Layer 12 of a small transformer language model trained on English Wikipedia (17 layers, counted from 0, width 128).
A neuron's activation on a vector x is GELU(weights . x + bias), where the dot is the dot product.

Input weights of the MLP neurons that the questions are about. A number n stands for (n - 128) times 0.0032.
n35 (bias -0.148): 106, 119, 191, 83, 62, 171, 139, 169, 132, 155, 108, 112, 113, 122, 66, 110, 85, 88, 87, 118, 120, 107, 115, 57, 146, 100, 87, 165, 145, 138, 122, 140, 138, 128, 153, 151, 106, 86, 143, 156, 142, 159, 167, 9, 100, 120, 132, 120, 103, 104, 83, 160, 164, 143, 76, 157, 74, 103, 99, 110, 137, 147, 165, 128, 111, 161, 119, 175, 146, 146, 156, 141, 168, 128, 73, 87, 87, 175, 153, 160, 149, 88, 83, 140, 170, 148, 79, 110, 124, 125, 159, 195, 108, 192, 173, 194, 160, 152, 157, 67, 131, 124, 117, 127, 92, 95, 112, 130, 185, 117, 104, 110, 152, 93, 169, 138, 135, 161, 157, 200, 52, 111, 147, 173, 117, 123, 119, 131
n120 (bias -0.190): 89, 125, 116, 99, 121, 123, 114, 152, 121, 125, 158, 177, 183, 113, 117, 147, 104, 72, 139, 99, 105, 146, 130, 126, 162, 162, 95, 119, 159, 73, 113, 177, 194, 148, 150, 134, 87, 84, 73, 142, 173, 104, 100, 150, 106, 133, 158, 158, 106, 113, 102, 157, 62, 164, 109, 103, 188, 117, 149, 135, 128, 107, 90, 156, 151, 160, 133, 162, 87, 169, 125, 58, 214, 185, 89, 149, 38, 122, 155, 126, 115, 127, 163, 111, 158, 147, 159, 121, 64, 96, 127, 106, 126, 171, 169, 99, 105, 98, 121, 103, 119, 43, 85, 151, 133, 125, 204, 90, 94, 78, 134, 94, 198, 151, 93, 165, 157, 107, 88, 127, 90, 73, 104, 153, 136, 150, 122, 185
n184 (bias -0.140): 128, 157, 14, 83, 133, 162, 97, 178, 99, 120, 81, 168, 119, 132, 151, 245, 174, 166, 106, 140, 192, 146, 124, 140, 138, 108, 67, 115, 94, 86, 158, 85, 145, 145, 93, 117, 130, 109, 89, 128, 175, 94, 153, 178, 152, 24, 142, 122, 98, 138, 165, 113, 166, 114, 97, 157, 97, 184, 105, 191, 125, 98, 109, 144, 72, 167, 115, 209, 117, 158, 136, 105, 147, 87, 153, 152, 81, 155, 172, 106, 113, 144, 117, 149, 110, 145, 78, 94, 184, 62, 115, 97, 75, 139, 108, 111, 69, 127, 122, 133, 137, 132, 174, 121, 156, 138, 146, 200, 96, 138, 127, 155, 174, 121, 113, 201, 112, 76, 175, 181, 92, 155, 130, 88, 107, 86, 92, 113
n239 (bias -0.146): 132, 175, 132, 149, 132, 137, 117, 111, 77, 97, 102, 238, 183, 171, 71, 142, 95, 160, 112, 157, 76, 151, 188, 65, 103, 46, 105, 156, 119, 124, 131, 157, 97, 127, 166, 194, 139, 98, 104, 145, 100, 76, 120, 140, 121, 166, 138, 159, 92, 89, 175, 153, 164, 147, 78, 128, 38, 141, 132, 108, 89, 139, 165, 154, 121, 115, 44, 160, 144, 121, 167, 146, 88, 111, 151, 87, 112, 118, 157, 157, 129, 113, 121, 119, 101, 142, 153, 114, 170, 125, 93, 97, 149, 159, 100, 146, 108, 75, 80, 99, 107, 138, 156, 108, 151, 97, 180, 175, 36, 139, 91, 152, 108, 134, 195, 181, 162, 165, 165, 192, 139, 85, 85, 164, 129, 131, 119, 140
n265 (bias -0.132): 103, 103, 136, 84, 54, 160, 108, 97, 83, 131, 108, 117, 114, 155, 91, 166, 114, 146, 121, 125, 93, 140, 135, 115, 180, 135, 106, 132, 79, 191, 94, 119, 172, 162, 143, 170, 159, 153, 79, 144, 199, 141, 195, 113, 116, 177, 119, 97, 114, 94, 131, 107, 161, 99, 189, 127, 81, 149, 132, 108, 162, 152, 146, 126, 173, 134, 118, 69, 192, 108, 130, 152, 108, 168, 163, 134, 157, 163, 115, 117, 156, 135, 95, 129, 112, 140, 102, 107, 196, 114, 123, 146, 52, 149, 128, 144, 171, 121, 138, 169, 41, 75, 135, 87, 135, 132, 145, 161, 82, 159, 98, 109, 119, 109, 113, 120, 126, 134, 127, 119, 152, 96, 85, 95, 161, 112, 173, 69
n297 (bias -0.048): 113, 98, 192, 213, 83, 100, 160, 119, 112, 120, 139, 124, 143, 74, 165, 156, 71, 107, 204, 85, 156, 152, 130, 120, 107, 88, 122, 145, 120, 132, 130, 143, 111, 69, 130, 102, 113, 193, 150, 125, 136, 135, 64, 176, 136, 128, 157, 70, 100, 100, 137, 105, 132, 93, 89, 147, 128, 146, 139, 48, 194, 171, 166, 125, 133, 126, 135, 164, 132, 118, 79, 102, 110, 147, 175, 146, 100, 102, 89, 195, 85, 117, 166, 117, 121, 141, 97, 93, 85, 152, 137, 116, 167, 173, 144, 140, 121, 119, 124, 156, 144, 143, 167, 116, 62, 150, 125, 72, 148, 125, 100, 131, 102, 145, 127, 142, 167, 109, 126, 112, 145, 116, 140, 138, 53, 132, 145, 143
n313 (bias -0.056): 140, 192, 146, 144, 142, 106, 105, 125, 180, 163, 79, 148, 98, 96, 156, 133, 121, 116, 119, 184, 116, 85, 132, 147, 158, 116, 108, 174, 122, 145, 142, 138, 165, 98, 81, 147, 227, 132, 97, 133, 153, 214, 103, 87, 109, 164, 77, 133, 119, 128, 132, 96, 179, 146, 140, 147, 162, 108, 132, 82, 176, 99, 131, 131, 95, 135, 101, 148, 147, 102, 136, 135, 143, 161, 150, 166, 82, 89, 100, 124, 143, 138, 114, 171, 109, 127, 138, 39, 114, 127, 149, 192, 141, 106, 112, 94, 99, 144, 87, 70, 163, 101, 140, 187, 138, 118, 154, 84, 80, 109, 113, 94, 112, 111, 125, 114, 139, 124, 141, 128, 163, 145, 101, 141, 122, 93, 140, 89
n315 (bias -0.160): 89, 100, 112, 95, 138, 166, 121, 44, 194, 130, 173, 142, 171, 104, 94, 204, 103, 154, 128, 133, 167, 173, 149, 75, 96, 176, 91, 100, 89, 72, 123, 105, 96, 121, 212, 139, 142, 163, 96, 137, 153, 157, 165, 108, 152, 111, 139, 131, 112, 156, 121, 182, 146, 43, 96, 148, 75, 161, 101, 169, 145, 174, 172, 124, 104, 82, 152, 212, 213, 140, 202, 102, 123, 162, 137, 118, 106, 170, 116, 97, 119, 149, 114, 157, 100, 167, 99, 136, 87, 121, 99, 84, 83, 173, 162, 112, 115, 121, 48, 52, 171, 150, 93, 73, 100, 91, 151, 143, 132, 136, 118, 122, 145, 111, 133, 116, 140, 83, 147, 79, 156, 199, 161, 139, 126, 65, 63, 119
n318 (bias -0.230): 137, 165, 163, 84, 144, 116, 95, 153, 133, 95, 96, 159, 145, 142, 143, 114, 161, 89, 79, 106, 120, 122, 169, 115, 103, 135, 63, 121, 140, 158, 166, 140, 136, 141, 140, 65, 79, 117, 124, 88, 168, 115, 120, 178, 161, 79, 81, 116, 130, 88, 181, 116, 176, 110, 130, 61, 99, 142, 138, 136, 114, 111, 102, 59, 65, 111, 157, 113, 210, 161, 43, 141, 92, 172, 95, 164, 136, 128, 156, 134, 106, 96, 187, 74, 137, 134, 179, 143, 166, 101, 127, 141, 150, 82, 129, 147, 126, 109, 216, 103, 72, 103, 189, 137, 108, 136, 180, 46, 134, 93, 90, 144, 99, 98, 163, 143, 197, 135, 143, 167, 136, 116, 190, 176, 103, 149, 119, 130
n320 (bias -0.088): 130, 142, 95, 105, 102, 53, 119, 118, 107, 165, 139, 120, 116, 117, 195, 102, 111, 170, 142, 104, 111, 142, 166, 116, 109, 154, 98, 113, 85, 170, 76, 116, 133, 66, 125, 165, 127, 118, 130, 127, 110, 184, 147, 129, 116, 151, 177, 180, 112, 164, 137, 67, 93, 127, 85, 104, 158, 123, 145, 117, 196, 136, 177, 162, 148, 95, 127, 91, 141, 88, 131, 205, 140, 175, 94, 119, 142, 117, 158, 153, 164, 53, 140, 119, 113, 146, 159, 152, 168, 180, 165, 161, 120, 19, 144, 158, 65, 113, 148, 154, 102, 109, 144, 89, 13, 142, 123, 159, 87, 112, 138, 128, 170, 110, 117, 109, 130, 139, 122, 128, 168, 170, 131, 151, 162, 143, 85, 117
n433 (bias -0.052): 124, 146, 86, 50, 120, 102, 114, 171, 102, 120, 126, 155, 203, 107, 172, 194, 124, 119, 103, 190, 148, 87, 79, 162, 115, 138, 145, 81, 179, 183, 158, 148, 143, 95, 126, 110, 215, 93, 57, 135, 140, 134, 166, 120, 123, 142, 132, 138, 131, 168, 134, 125, 102, 85, 132, 170, 160, 151, 141, 115, 165, 154, 209, 110, 137, 163, 177, 120, 152, 111, 119, 137, 135, 164, 180, 79, 119, 130, 127, 103, 144, 126, 89, 132, 134, 116, 116, 106, 145, 87, 117, 121, 78, 163, 152, 136, 123, 97, 149, 180, 85, 139, 126, 156, 161, 69, 115, 103, 147, 109, 58, 56, 122, 120, 141, 136, 97, 150, 137, 142, 139, 114, 157, 144, 115, 118, 147, 52
n438 (bias -0.203): 167, 171, 105, 44, 189, 113, 164, 142, 80, 100, 93, 127, 144, 149, 113, 150, 175, 146, 112, 178, 132, 134, 117, 138, 137, 141, 139, 117, 83, 173, 111, 175, 112, 168, 86, 121, 82, 142, 146, 96, 151, 65, 121, 101, 185, 109, 167, 164, 175, 126, 149, 125, 177, 138, 152, 180, 94, 143, 109, 125, 186, 102, 120, 116, 85, 143, 126, 127, 198, 152, 94, 79, 158, 123, 151, 138, 100, 140, 169, 150, 117, 85, 160, 180, 147, 75, 113, 130, 69, 79, 124, 107, 99, 119, 122, 108, 164, 86, 154, 109, 90, 127, 100, 64, 165, 149, 116, 84, 68, 94, 142, 123, 124, 135, 146, 52, 153, 140, 139, 128, 103, 108, 217, 57, 130, 91, 127, 175
n462 (bias -0.188): 85, 134, 105, 228, 108, 168, 153, 109, 138, 97, 64, 103, 168, 70, 101, 161, 175, 117, 131, 132, 145, 158, 191, 121, 194, 89, 130, 184, 119, 150, 134, 103, 169, 91, 145, 186, 133, 151, 139, 167, 54, 93, 149, 105, 83, 93, 137, 134, 163, 104, 176, 90, 108, 133, 108, 58, 117, 164, 155, 161, 123, 113, 55, 116, 156, 95, 143, 139, 104, 171, 115, 176, 100, 128, 147, 60, 119, 169, 112, 140, 53, 167, 99, 107, 66, 118, 97, 122, 146, 174, 90, 81, 187, 136, 128, 142, 175, 120, 155, 144, 74, 111, 173, 65, 161, 147, 114, 50, 160, 129, 108, 115, 137, 133, 97, 95, 153, 157, 149, 106, 89, 161, 112, 129, 181, 142, 152, 97
n486 (bias 0.039): 157, 154, 75, 129, 140, 106, 136, 127, 71, 147, 99, 151, 130, 108, 166, 95, 209, 93, 175, 156, 106, 170, 98, 87, 102, 158, 105, 105, 142, 120, 88, 175, 135, 95, 142, 130, 144, 115, 135, 120, 128, 129, 137, 99, 136, 129, 105, 175, 86, 108, 157, 114, 151, 121, 175, 133, 110, 127, 81, 140, 147, 144, 110, 154, 132, 86, 144, 134, 132, 114, 124, 150, 87, 130, 134, 109, 118, 143, 72, 182, 124, 158, 108, 173, 162, 136, 149, 122, 126, 162, 137, 154, 139, 169, 88, 122, 145, 54, 121, 158, 158, 62, 118, 130, 111, 152, 87, 112, 125, 96, 152, 108, 132, 95, 186, 207, 159, 85, 207, 83, 162, 180, 116, 131, 151, 141, 116, 105

Each question shows a token from some text and the vector x that enters the MLP there. A number n stands for (n - 128) times 0.056.

"s": 138, 101, 122, 98, 96, 107, 153, 125, 132, 112, 166, 178, 98, 100, 151, 150, 128, 140, 157, 123, 79, 88, 91, 110, 151, 141, 180, 95, 131, 138, 136, 152, 78, 157, 100, 104, 136, 159, 112, 135, 137, 170, 161, 189, 129, 121, 99, 151, 125, 121, 78, 109, 125, 139, 161, 100, 132, 165, 126, 136, 121, 136, 148, 155, 159, 132, 98, 108, 140, 113, 180, 132, 109, 158, 129, 141, 108, 158, 48, 144, 95, 151, 129, 138, 84, 121, 113, 117, 119, 159, 122, 129, 116, 140, 142, 146, 100, 132, 153, 154, 67, 98, 124, 118, 150, 111, 122, 129, 144, 125, 99, 154, 121, 159, 111, 117, 151, 135, 110, 162, 128, 112, 117, 152, 133, 100, 122, 148
Which two neurons fire most, strongest first? n265, n433

"king": 111, 155, 128, 92, 107, 139, 146, 124, 128, 116, 122, 161, 106, 121, 133, 124, 130, 162, 193, 103, 125, 127, 102, 96, 102, 110, 152, 117, 97, 129, 160, 132, 72, 168, 122, 114, 142, 115, 110, 129, 168, 178, 133, 145, 118, 103, 142, 159, 109, 108, 88, 94, 111, 192, 152, 158, 117, 129, 157, 157, 76, 121, 142, 87, 122, 104, 145, 144, 132, 115, 166, 142, 157, 146, 137, 155, 114, 172, 66, 162, 145, 155, 110, 133, 97, 122, 121, 107, 106, 154, 111, 116, 105, 115, 135, 105, 147, 109, 156, 169, 102, 114, 112, 139, 148, 87, 125, 108, 154, 140, 91, 165, 123, 145, 158, 138, 133, 117, 117, 130, 105, 119, 143, 134, 122, 113, 86, 158
Which of these neurons fires most? n315

" ": 207, 115, 153, 41, 117, 138, 162, 148, 126, 124, 168, 111, 113, 106, 145, 128, 133, 121, 160, 116, 104, 82, 127, 86, 109, 115, 167, 147, 115, 116, 163, 136, 115, 132, 129, 123, 104, 86, 154, 140, 108, 140, 150, 127, 120, 127, 125, 126, 113, 109, 118, 115, 137, 145, 136, 147, 186, 128, 115, 150, 149, 123, 88, 121, 76, 107, 116, 118, 99, 143, 172, 111, 114, 125, 120, 144, 122, 115, 101, 121, 101, 99, 105, 153, 82, 124, 162, 124, 112, 149, 100, 161, 147, 120, 139, 113, 141, 159, 130, 173, 151, 142, 143, 150, 130, 125, 125, 123, 128, 135, 128, 190, 105, 180, 124, 109, 123, 90, 141, 174, 118, 155, 147, 154, 111, 103, 113, 136
Which two neurons fire most, strongest first? n35, n313

" played": 133, 125, 141, 131, 109, 139, 142, 139, 107, 172, 149, 132, 124, 118, 134, 99, 114, 120, 170, 124, 127, 91, 111, 102, 87, 64, 154, 119, 106, 139, 131, 122, 83, 141, 103, 84, 154, 150, 125, 151, 129, 184, 125, 162, 87, 82, 133, 151, 103, 124, 92, 125, 92, 205, 126, 122, 133, 104, 143, 184, 122, 124, 182, 103, 102, 89, 144, 117, 164, 84, 157, 155, 112, 130, 152, 167, 89, 168, 94, 162, 158, 128, 113, 113, 117, 117, 144, 117, 77, 143, 120, 146, 147, 123, 160, 124, 148, 149, 125, 138, 139, 99, 120, 134, 161, 111, 129, 140, 148, 107, 107, 138, 152, 161, 125, 153, 119, 125, 151, 129, 112, 108, 109, 132, 154, 74, 130, 123
The most active neuron and its activation: n313, at about 1.4

"i": 142, 89, 74, 109, 94, 121, 170, 144, 125, 97, 121, 153, 110, 147, 158, 144, 86, 146, 167, 55, 87, 79, 38, 130, 96, 145, 171, 142, 137, 126, 129, 115, 105, 190, 133, 113, 96, 148, 145, 133, 96, 156, 116, 158, 162, 107, 146, 134, 142, 148, 157, 116, 112, 139, 137, 128, 163, 108, 152, 161, 124, 125, 96, 115, 120, 131, 105, 141, 121, 101, 186, 137, 145, 150, 131, 126, 136, 132, 91, 136, 104, 144, 144, 122, 98, 115, 83, 144, 78, 125, 115, 124, 130, 98, 134, 142, 117, 141, 168, 127, 93, 153, 158, 88, 142, 140, 146, 143, 126, 137, 136, 128, 132, 170, 119, 118, 145, 165, 113, 144, 165, 109, 169, 94, 125, 116, 142, 119
Which of these neurons fires most? n438

"→": 173, 170, 139, 104, 123, 120, 122, 137, 94, 99, 142, 148, 132, 133, 119, 141, 99, 123, 181, 123, 118, 60, 122, 92, 104, 52, 140, 108, 163, 163, 113, 147, 96, 142, 131, 101, 149, 150, 131, 142, 125, 155, 123, 155, 155, 124, 138, 164, 116, 136, 93, 125, 88, 139, 143, 144, 161, 85, 133, 142, 102, 153, 135, 114, 108, 143, 134, 116, 118, 103, 164, 148, 155, 162, 137, 161, 124, 118, 37, 135, 139, 145, 97, 128, 102, 133, 123, 150, 112, 134, 105, 102, 157, 135, 141, 102, 106, 147, 144, 137, 88, 152, 138, 141, 149, 119, 112, 113, 160, 124, 145, 118, 136, 140, 126, 115, 132, 124, 162, 180, 101, 114, 127, 168, 102, 104, 124, 91
Which two neurons fire most, strongest first? n433, n297

"d": 126, 121, 139, 153, 104, 118, 152, 115, 104, 100, 151, 183, 114, 135, 155, 107, 114, 157, 156, 123, 120, 80, 144, 133, 134, 97, 158, 127, 116, 116, 151, 159, 78, 128, 144, 123, 151, 85, 123, 109, 123, 150, 138, 165, 59, 141, 138, 109, 106, 81, 121, 122, 153, 121, 159, 123, 122, 140, 124, 161, 96, 93, 137, 106, 174, 99, 113, 126, 153, 109, 144, 151, 106, 181, 115, 168, 112, 151, 76, 95, 126, 140, 110, 147, 119, 93, 174, 114, 126, 162, 122, 109, 119, 105, 178, 119, 117, 126, 201, 154, 157, 161, 127, 131, 161, 99, 114, 117, 101, 118, 114, 136, 135, 154, 161, 99, 101, 100, 107, 166, 109, 127, 143, 141, 131, 92, 116, 134
Which of these neurons fires most? n239

"ten": 149, 110, 145, 110, 104, 130, 131, 115, 149, 101, 152, 126, 101, 159, 145, 75, 131, 157, 197, 109, 120, 136, 54, 81, 108, 45, 152, 81, 163, 95, 149, 138, 83, 148, 146, 145, 152, 172, 118, 147, 134, 162, 98, 131, 112, 127, 149, 117, 139, 130, 120, 120, 98, 167, 108, 114, 126, 106, 144, 146, 92, 125, 180, 129, 152, 119, 87, 131, 115, 126, 147, 170, 125, 156, 133, 175, 103, 140, 105, 99, 130, 120, 103, 147, 91, 128, 149, 133, 133, 120, 109, 128, 132, 135, 132, 125, 125, 121, 159, 144, 136, 202, 142, 165, 130, 128, 104, 140, 127, 88, 109, 147, 128, 146, 134, 136, 114, 108, 130, 148, 137, 96, 111, 143, 102, 131, 80, 165
Which two neurons fire most, strongest first? n239, n297

"u": 172, 140, 91, 109, 110, 158, 111, 129, 103, 97, 131, 125, 110, 171, 144, 139, 108, 156, 179, 123, 83, 105, 105, 117, 121, 98, 196, 114, 111, 91, 146, 161, 85, 149, 133, 133, 122, 118, 111, 144, 159, 167, 99, 166, 122, 124, 143, 132, 129, 133, 118, 93, 67, 172, 134, 110, 116, 176, 119, 149, 84, 124, 102, 106, 118, 149, 115, 129, 123, 104, 153, 142, 121, 153, 116, 160, 94, 137, 106, 107, 75, 112, 98, 136, 111, 155, 112, 141, 149, 134, 125, 151, 127, 122, 159, 124, 142, 156, 158, 179, 71, 164, 91, 148, 188, 166, 104, 120, 85, 139, 116, 135, 133, 124, 131, 121, 129, 105, 99, 160, 108, 134, 167, 109, 123, 154, 137, 141
Which of these neurons fires most? n184

"n": 144, 98, 129, 121, 110, 98, 119, 131, 136, 124, 115, 165, 102, 97, 127, 121, 94, 141, 193, 140, 107, 97, 115, 84, 125, 94, 193, 96, 112, 114, 143, 128, 82, 161, 168, 107, 120, 120, 159, 146, 157, 188, 182, 153, 98, 126, 139, 123, 116, 125, 59, 130, 150, 182, 118, 96, 129, 118, 106, 128, 114, 121, 117, 145, 127, 115, 100, 134, 132, 135, 128, 132, 122, 122, 130, 124, 126, 183, 64, 133, 125, 100, 113, 133, 66, 132, 140, 93, 108, 141, 109, 158, 135, 121, 115, 160, 165, 141, 157, 157, 140, 162, 136, 162, 128, 118, 109, 122, 130, 152, 116, 177, 155, 131, 120, 124, 123, 108, 108, 137, 132, 122, 132, 156, 105, 136, 134, 163
The most active neuron and its activation: n35, at about 2

"am": 161, 125, 129, 135, 135, 116, 95, 116, 134, 132, 164, 130, 110, 121, 94, 114, 107, 117, 158, 134, 132, 86, 98, 117, 117, 140, 100, 128, 67, 163, 140, 137, 114, 139, 121, 120, 85, 118, 107, 133, 178, 155, 116, 145, 100, 166, 136, 69, 117, 145, 109, 106, 138, 121, 138, 139, 111, 154, 143, 172, 82, 139, 102, 102, 126, 150, 59, 134, 163, 150, 139, 124, 176, 132, 134, 128, 113, 150, 55, 148, 168, 143, 133, 124, 78, 139, 88, 171, 154, 160, 107, 153, 108, 76, 119, 146, 140, 137, 174, 126, 134, 144, 129, 164, 163, 153, 128, 115, 188, 125, 117, 124, 99, 141, 91, 118, 112, 127, 117, 151, 99, 116, 131, 142, 133, 148, 155, 154
Which of these neurons fires most? n265

"ow": 138, 127, 123, 95, 137, 138, 139, 131, 85, 80, 136, 185, 95, 104, 148, 140, 139, 129, 174, 113, 138, 140, 118, 102, 114, 68, 166, 125, 133, 144, 142, 136, 55, 140, 138, 98, 115, 105, 137, 123, 142, 154, 170, 156, 154, 145, 133, 108, 166, 107, 104, 136, 107, 155, 171, 112, 148, 128, 149, 142, 88, 129, 138, 90, 119, 85, 108, 153, 181, 146, 159, 112, 113, 131, 118, 137, 148, 141, 100, 123, 150, 90, 108, 102, 121, 144, 151, 94, 125, 121, 149, 109, 150, 88, 84, 77, 136, 159, 179, 117, 86, 158, 136, 86, 136, 114, 153, 124, 145, 122, 120, 124, 136, 150, 106, 106, 137, 130, 114, 162, 113, 93, 173, 140, 132, 121, 140, 200
Which of these neurons fires most? n318

"b": 164, 106, 134, 122, 97, 112, 130, 122, 155, 93, 162, 138, 73, 148, 156, 79, 133, 149, 147, 121, 121, 123, 125, 131, 162, 94, 193, 142, 112, 150, 151, 147, 93, 148, 127, 75, 117, 123, 88, 148, 104, 136, 195, 169, 121, 99, 139, 105, 89, 141, 136, 104, 107, 147, 145, 84, 119, 115, 108, 143, 112, 120, 147, 153, 116, 92, 109, 138, 148, 153, 136, 143, 125, 176, 107, 132, 106, 153, 76, 136, 133, 170, 132, 136, 107, 97, 147, 132, 117, 138, 105, 108, 155, 101, 164, 120, 139, 121, 193, 165, 149, 153, 103, 151, 184, 162, 152, 132, 146, 96, 116, 107, 141, 107, 108, 116, 97, 131, 99, 151, 118, 123, 137, 121, 128, 105, 81, 99
Which of these neurons fires most? n318

"-": 159, 172, 158, 96, 115, 171, 114, 104, 130, 153, 171, 140, 100, 116, 102, 122, 115, 138, 153, 111, 109, 140, 109, 109, 101, 99, 167, 118, 118, 137, 153, 127, 105, 153, 103, 81, 138, 141, 139, 161, 131, 163, 134, 93, 117, 94, 157, 155, 121, 106, 98, 120, 117, 139, 145, 134, 150, 122, 106, 157, 134, 149, 130, 122, 108, 89, 134, 120, 100, 124, 168, 137, 153, 186, 139, 127, 112, 83, 34, 143, 110, 153, 138, 103, 85, 109, 144, 137, 95, 148, 112, 111, 157, 107, 129, 149, 130, 145, 129, 140, 140, 162, 129, 163, 139, 127, 104, 104, 123, 98, 84, 157, 145, 119, 118, 132, 121, 133, 147, 163, 118, 130, 150, 119, 157, 131, 161, 124
Which of these neurons fires most? n313

"ton": 106, 137, 113, 126, 121, 91, 156, 135, 81, 125, 120, 147, 121, 124, 125, 107, 143, 155, 193, 115, 76, 97, 84, 137, 120, 129, 135, 111, 140, 167, 111, 94, 81, 158, 115, 117, 113, 122, 157, 135, 99, 117, 124, 137, 129, 136, 123, 107, 133, 133, 115, 112, 123, 110, 169, 92, 171, 134, 129, 144, 112, 157, 123, 171, 122, 113, 127, 107, 169, 122, 159, 132, 145, 160, 167, 119, 135, 144, 24, 159, 143, 135, 97, 156, 135, 125, 117, 163, 161, 165, 112, 123, 116, 110, 118, 91, 84, 149, 153, 123, 165, 155, 154, 119, 170, 125, 125, 136, 162, 115, 104, 139, 117, 117, 108, 149, 135, 134, 115, 147, 136, 67, 121, 133, 133, 108, 173, 125
Which of these neurons fires most? n486

"^": 153, 116, 122, 92, 134, 161, 120, 148, 94, 98, 131, 155, 107, 128, 119, 145, 158, 151, 159, 61, 126, 112, 116, 100, 143, 82, 172, 124, 138, 131, 177, 158, 91, 193, 113, 133, 149, 88, 136, 125, 120, 116, 172, 112, 132, 154, 65, 142, 111, 107, 124, 130, 90, 103, 165, 127, 134, 129, 121, 147, 64, 123, 127, 111, 85, 135, 96, 119, 161, 151, 161, 141, 176, 137, 146, 180, 129, 120, 113, 114, 143, 109, 135, 160, 82, 123, 112, 150, 120, 134, 114, 148, 165, 122, 115, 82, 133, 122, 132, 145, 113, 156, 172, 157, 133, 97, 94, 100, 107, 139, 150, 148, 131, 163, 142, 102, 134, 121, 122, 151, 94, 127, 162, 114, 115, 98, 109, 155
The most active neuron and its activation: n438, at about 2.6

"ter": 198, 146, 94, 109, 118, 106, 156, 116, 167, 114, 169, 163, 67, 119, 129, 105, 136, 125, 173, 141, 124, 115, 95, 133, 146, 106, 177, 127, 140, 125, 167, 167, 91, 164, 110, 114, 146, 106, 154, 161, 118, 147, 167, 132, 141, 114, 119, 143, 123, 155, 119, 93, 127, 154, 144, 120, 103, 134, 120, 158, 108, 147, 143, 125, 122, 98, 80, 134, 106, 127, 142, 146, 136, 160, 117, 128, 76, 151, 72, 132, 134, 159, 147, 118, 114, 99, 124, 137, 97, 169, 110, 109, 148, 74, 125, 124, 141, 137, 149, 117, 113, 162, 103, 153, 188, 115, 118, 86, 138, 113, 87, 153, 97, 132, 118, 137, 106, 88, 99, 170, 114, 128, 137, 133, 137, 92, 116, 112
The most active neuron and its activation: n313, at about 1.3

" Jack": 149, 153, 102, 110, 127, 107, 152, 116, 105, 123, 186, 144, 96, 113, 159, 109, 132, 130, 220, 162, 88, 104, 109, 105, 85, 119, 168, 137, 108, 128, 155, 117, 61, 149, 119, 104, 135, 98, 108, 144, 152, 149, 111, 111, 117, 121, 96, 138, 119, 107, 123, 99, 104, 125, 125, 116, 152, 94, 148, 139, 126, 114, 153, 103, 92, 146, 130, 129, 159, 136, 163, 157, 166, 162, 141, 127, 141, 129, 50, 156, 111, 145, 129, 150, 109, 130, 130, 126, 130, 139, 110, 147, 142, 99, 143, 153, 133, 135, 169, 148, 173, 111, 74, 146, 141, 123, 110, 138, 105, 134, 125, 128, 120, 114, 94, 126, 112, 165, 147, 130, 145, 97, 145, 156, 90, 128, 139, 131
Which of these neurons fires most? n313

",": 129, 94, 123, 79, 164, 108, 127, 138, 106, 102, 140, 194, 123, 110, 113, 165, 110, 141, 167, 70, 112, 119, 103, 89, 104, 108, 147, 88, 147, 122, 139, 167, 138, 117, 150, 100, 118, 123, 145, 138, 118, 127, 132, 125, 120, 89, 159, 142, 110, 104, 138, 135, 132, 156, 168, 158, 177, 112, 109, 163, 106, 144, 119, 143, 96, 162, 102, 126, 143, 121, 149, 113, 140, 120, 108, 149, 103, 89, 73, 154, 116, 136, 135, 147, 95, 133, 86, 150, 97, 174, 93, 137, 157, 128, 121, 122, 112, 130, 142, 114, 121, 127, 152, 175, 127, 108, 121, 100, 151, 150, 117, 211, 112, 136, 137, 143, 104, 121, 123, 178, 112, 153, 135, 131, 135, 120, 121, 170
Which of these neurons fires most? n120

"ft": 149, 129, 116, 132, 129, 125, 107, 134, 132, 117, 157, 138, 123, 133, 107, 117, 132, 155, 138, 144, 115, 92, 125, 125, 98, 131, 206, 137, 118, 171, 171, 150, 98, 141, 112, 118, 116, 112, 159, 144, 121, 139, 131, 139, 97, 107, 144, 125, 136, 117, 85, 137, 127, 157, 113, 156, 79, 150, 107, 160, 121, 94, 92, 130, 126, 139, 97, 102, 159, 155, 165, 109, 128, 104, 109, 154, 176, 153, 64, 160, 118, 104, 105, 158, 75, 106, 156, 166, 138, 119, 105, 151, 157, 125, 83, 147, 149, 132, 120, 136, 119, 171, 110, 124, 165, 144, 131, 78, 139, 165, 105, 154, 145, 133, 94, 119, 131, 101, 97, 153, 76, 114, 104, 167, 92, 105, 165, 155
Which two neurons fire most, strongest first? n438, n239

"in": 164, 116, 82, 104, 106, 134, 143, 147, 103, 103, 178, 143, 98, 112, 150, 149, 127, 142, 189, 109, 143, 109, 121, 99, 133, 115, 106, 128, 130, 124, 175, 165, 53, 176, 134, 138, 124, 108, 78, 141, 143, 141, 92, 133, 148, 135, 162, 108, 146, 160, 122, 117, 101, 103, 153, 118, 139, 95, 125, 136, 91, 116, 150, 139, 90, 126, 119, 121, 112, 121, 141, 143, 206, 153, 125, 166, 104, 128, 70, 134, 127, 160, 92, 165, 90, 165, 152, 126, 122, 166, 106, 133, 105, 81, 148, 123, 83, 145, 135, 147, 139, 128, 111, 150, 102, 142, 89, 138, 81, 116, 146, 141, 100, 152, 135, 125, 135, 141, 116, 141, 133, 169, 126, 120, 104, 137, 125, 149
Which two neurons fire most, strongest first? n320, n184

"o": 154, 128, 117, 124, 120, 163, 110, 97, 73, 139, 134, 133, 108, 148, 123, 110, 153, 136, 188, 89, 74, 104, 87, 134, 126, 103, 207, 122, 79, 102, 156, 145, 70, 155, 125, 131, 117, 121, 117, 141, 150, 111, 95, 131, 127, 137, 146, 117, 126, 129, 116, 111, 95, 120, 141, 119, 136, 112, 127, 174, 141, 72, 111, 80, 59, 157, 125, 128, 132, 163, 125, 149, 156, 160, 133, 126, 95, 149, 88, 118, 121, 149, 130, 173, 109, 120, 165, 120, 131, 164, 127, 135, 96, 114, 140, 133, 122, 162, 126, 133, 120, 98, 129, 118, 164, 210, 114, 125, 84, 126, 155, 133, 144, 134, 134, 154, 158, 127, 119, 159, 106, 155, 131, 133, 120, 109, 158, 146
Which of these neurons fires most? n438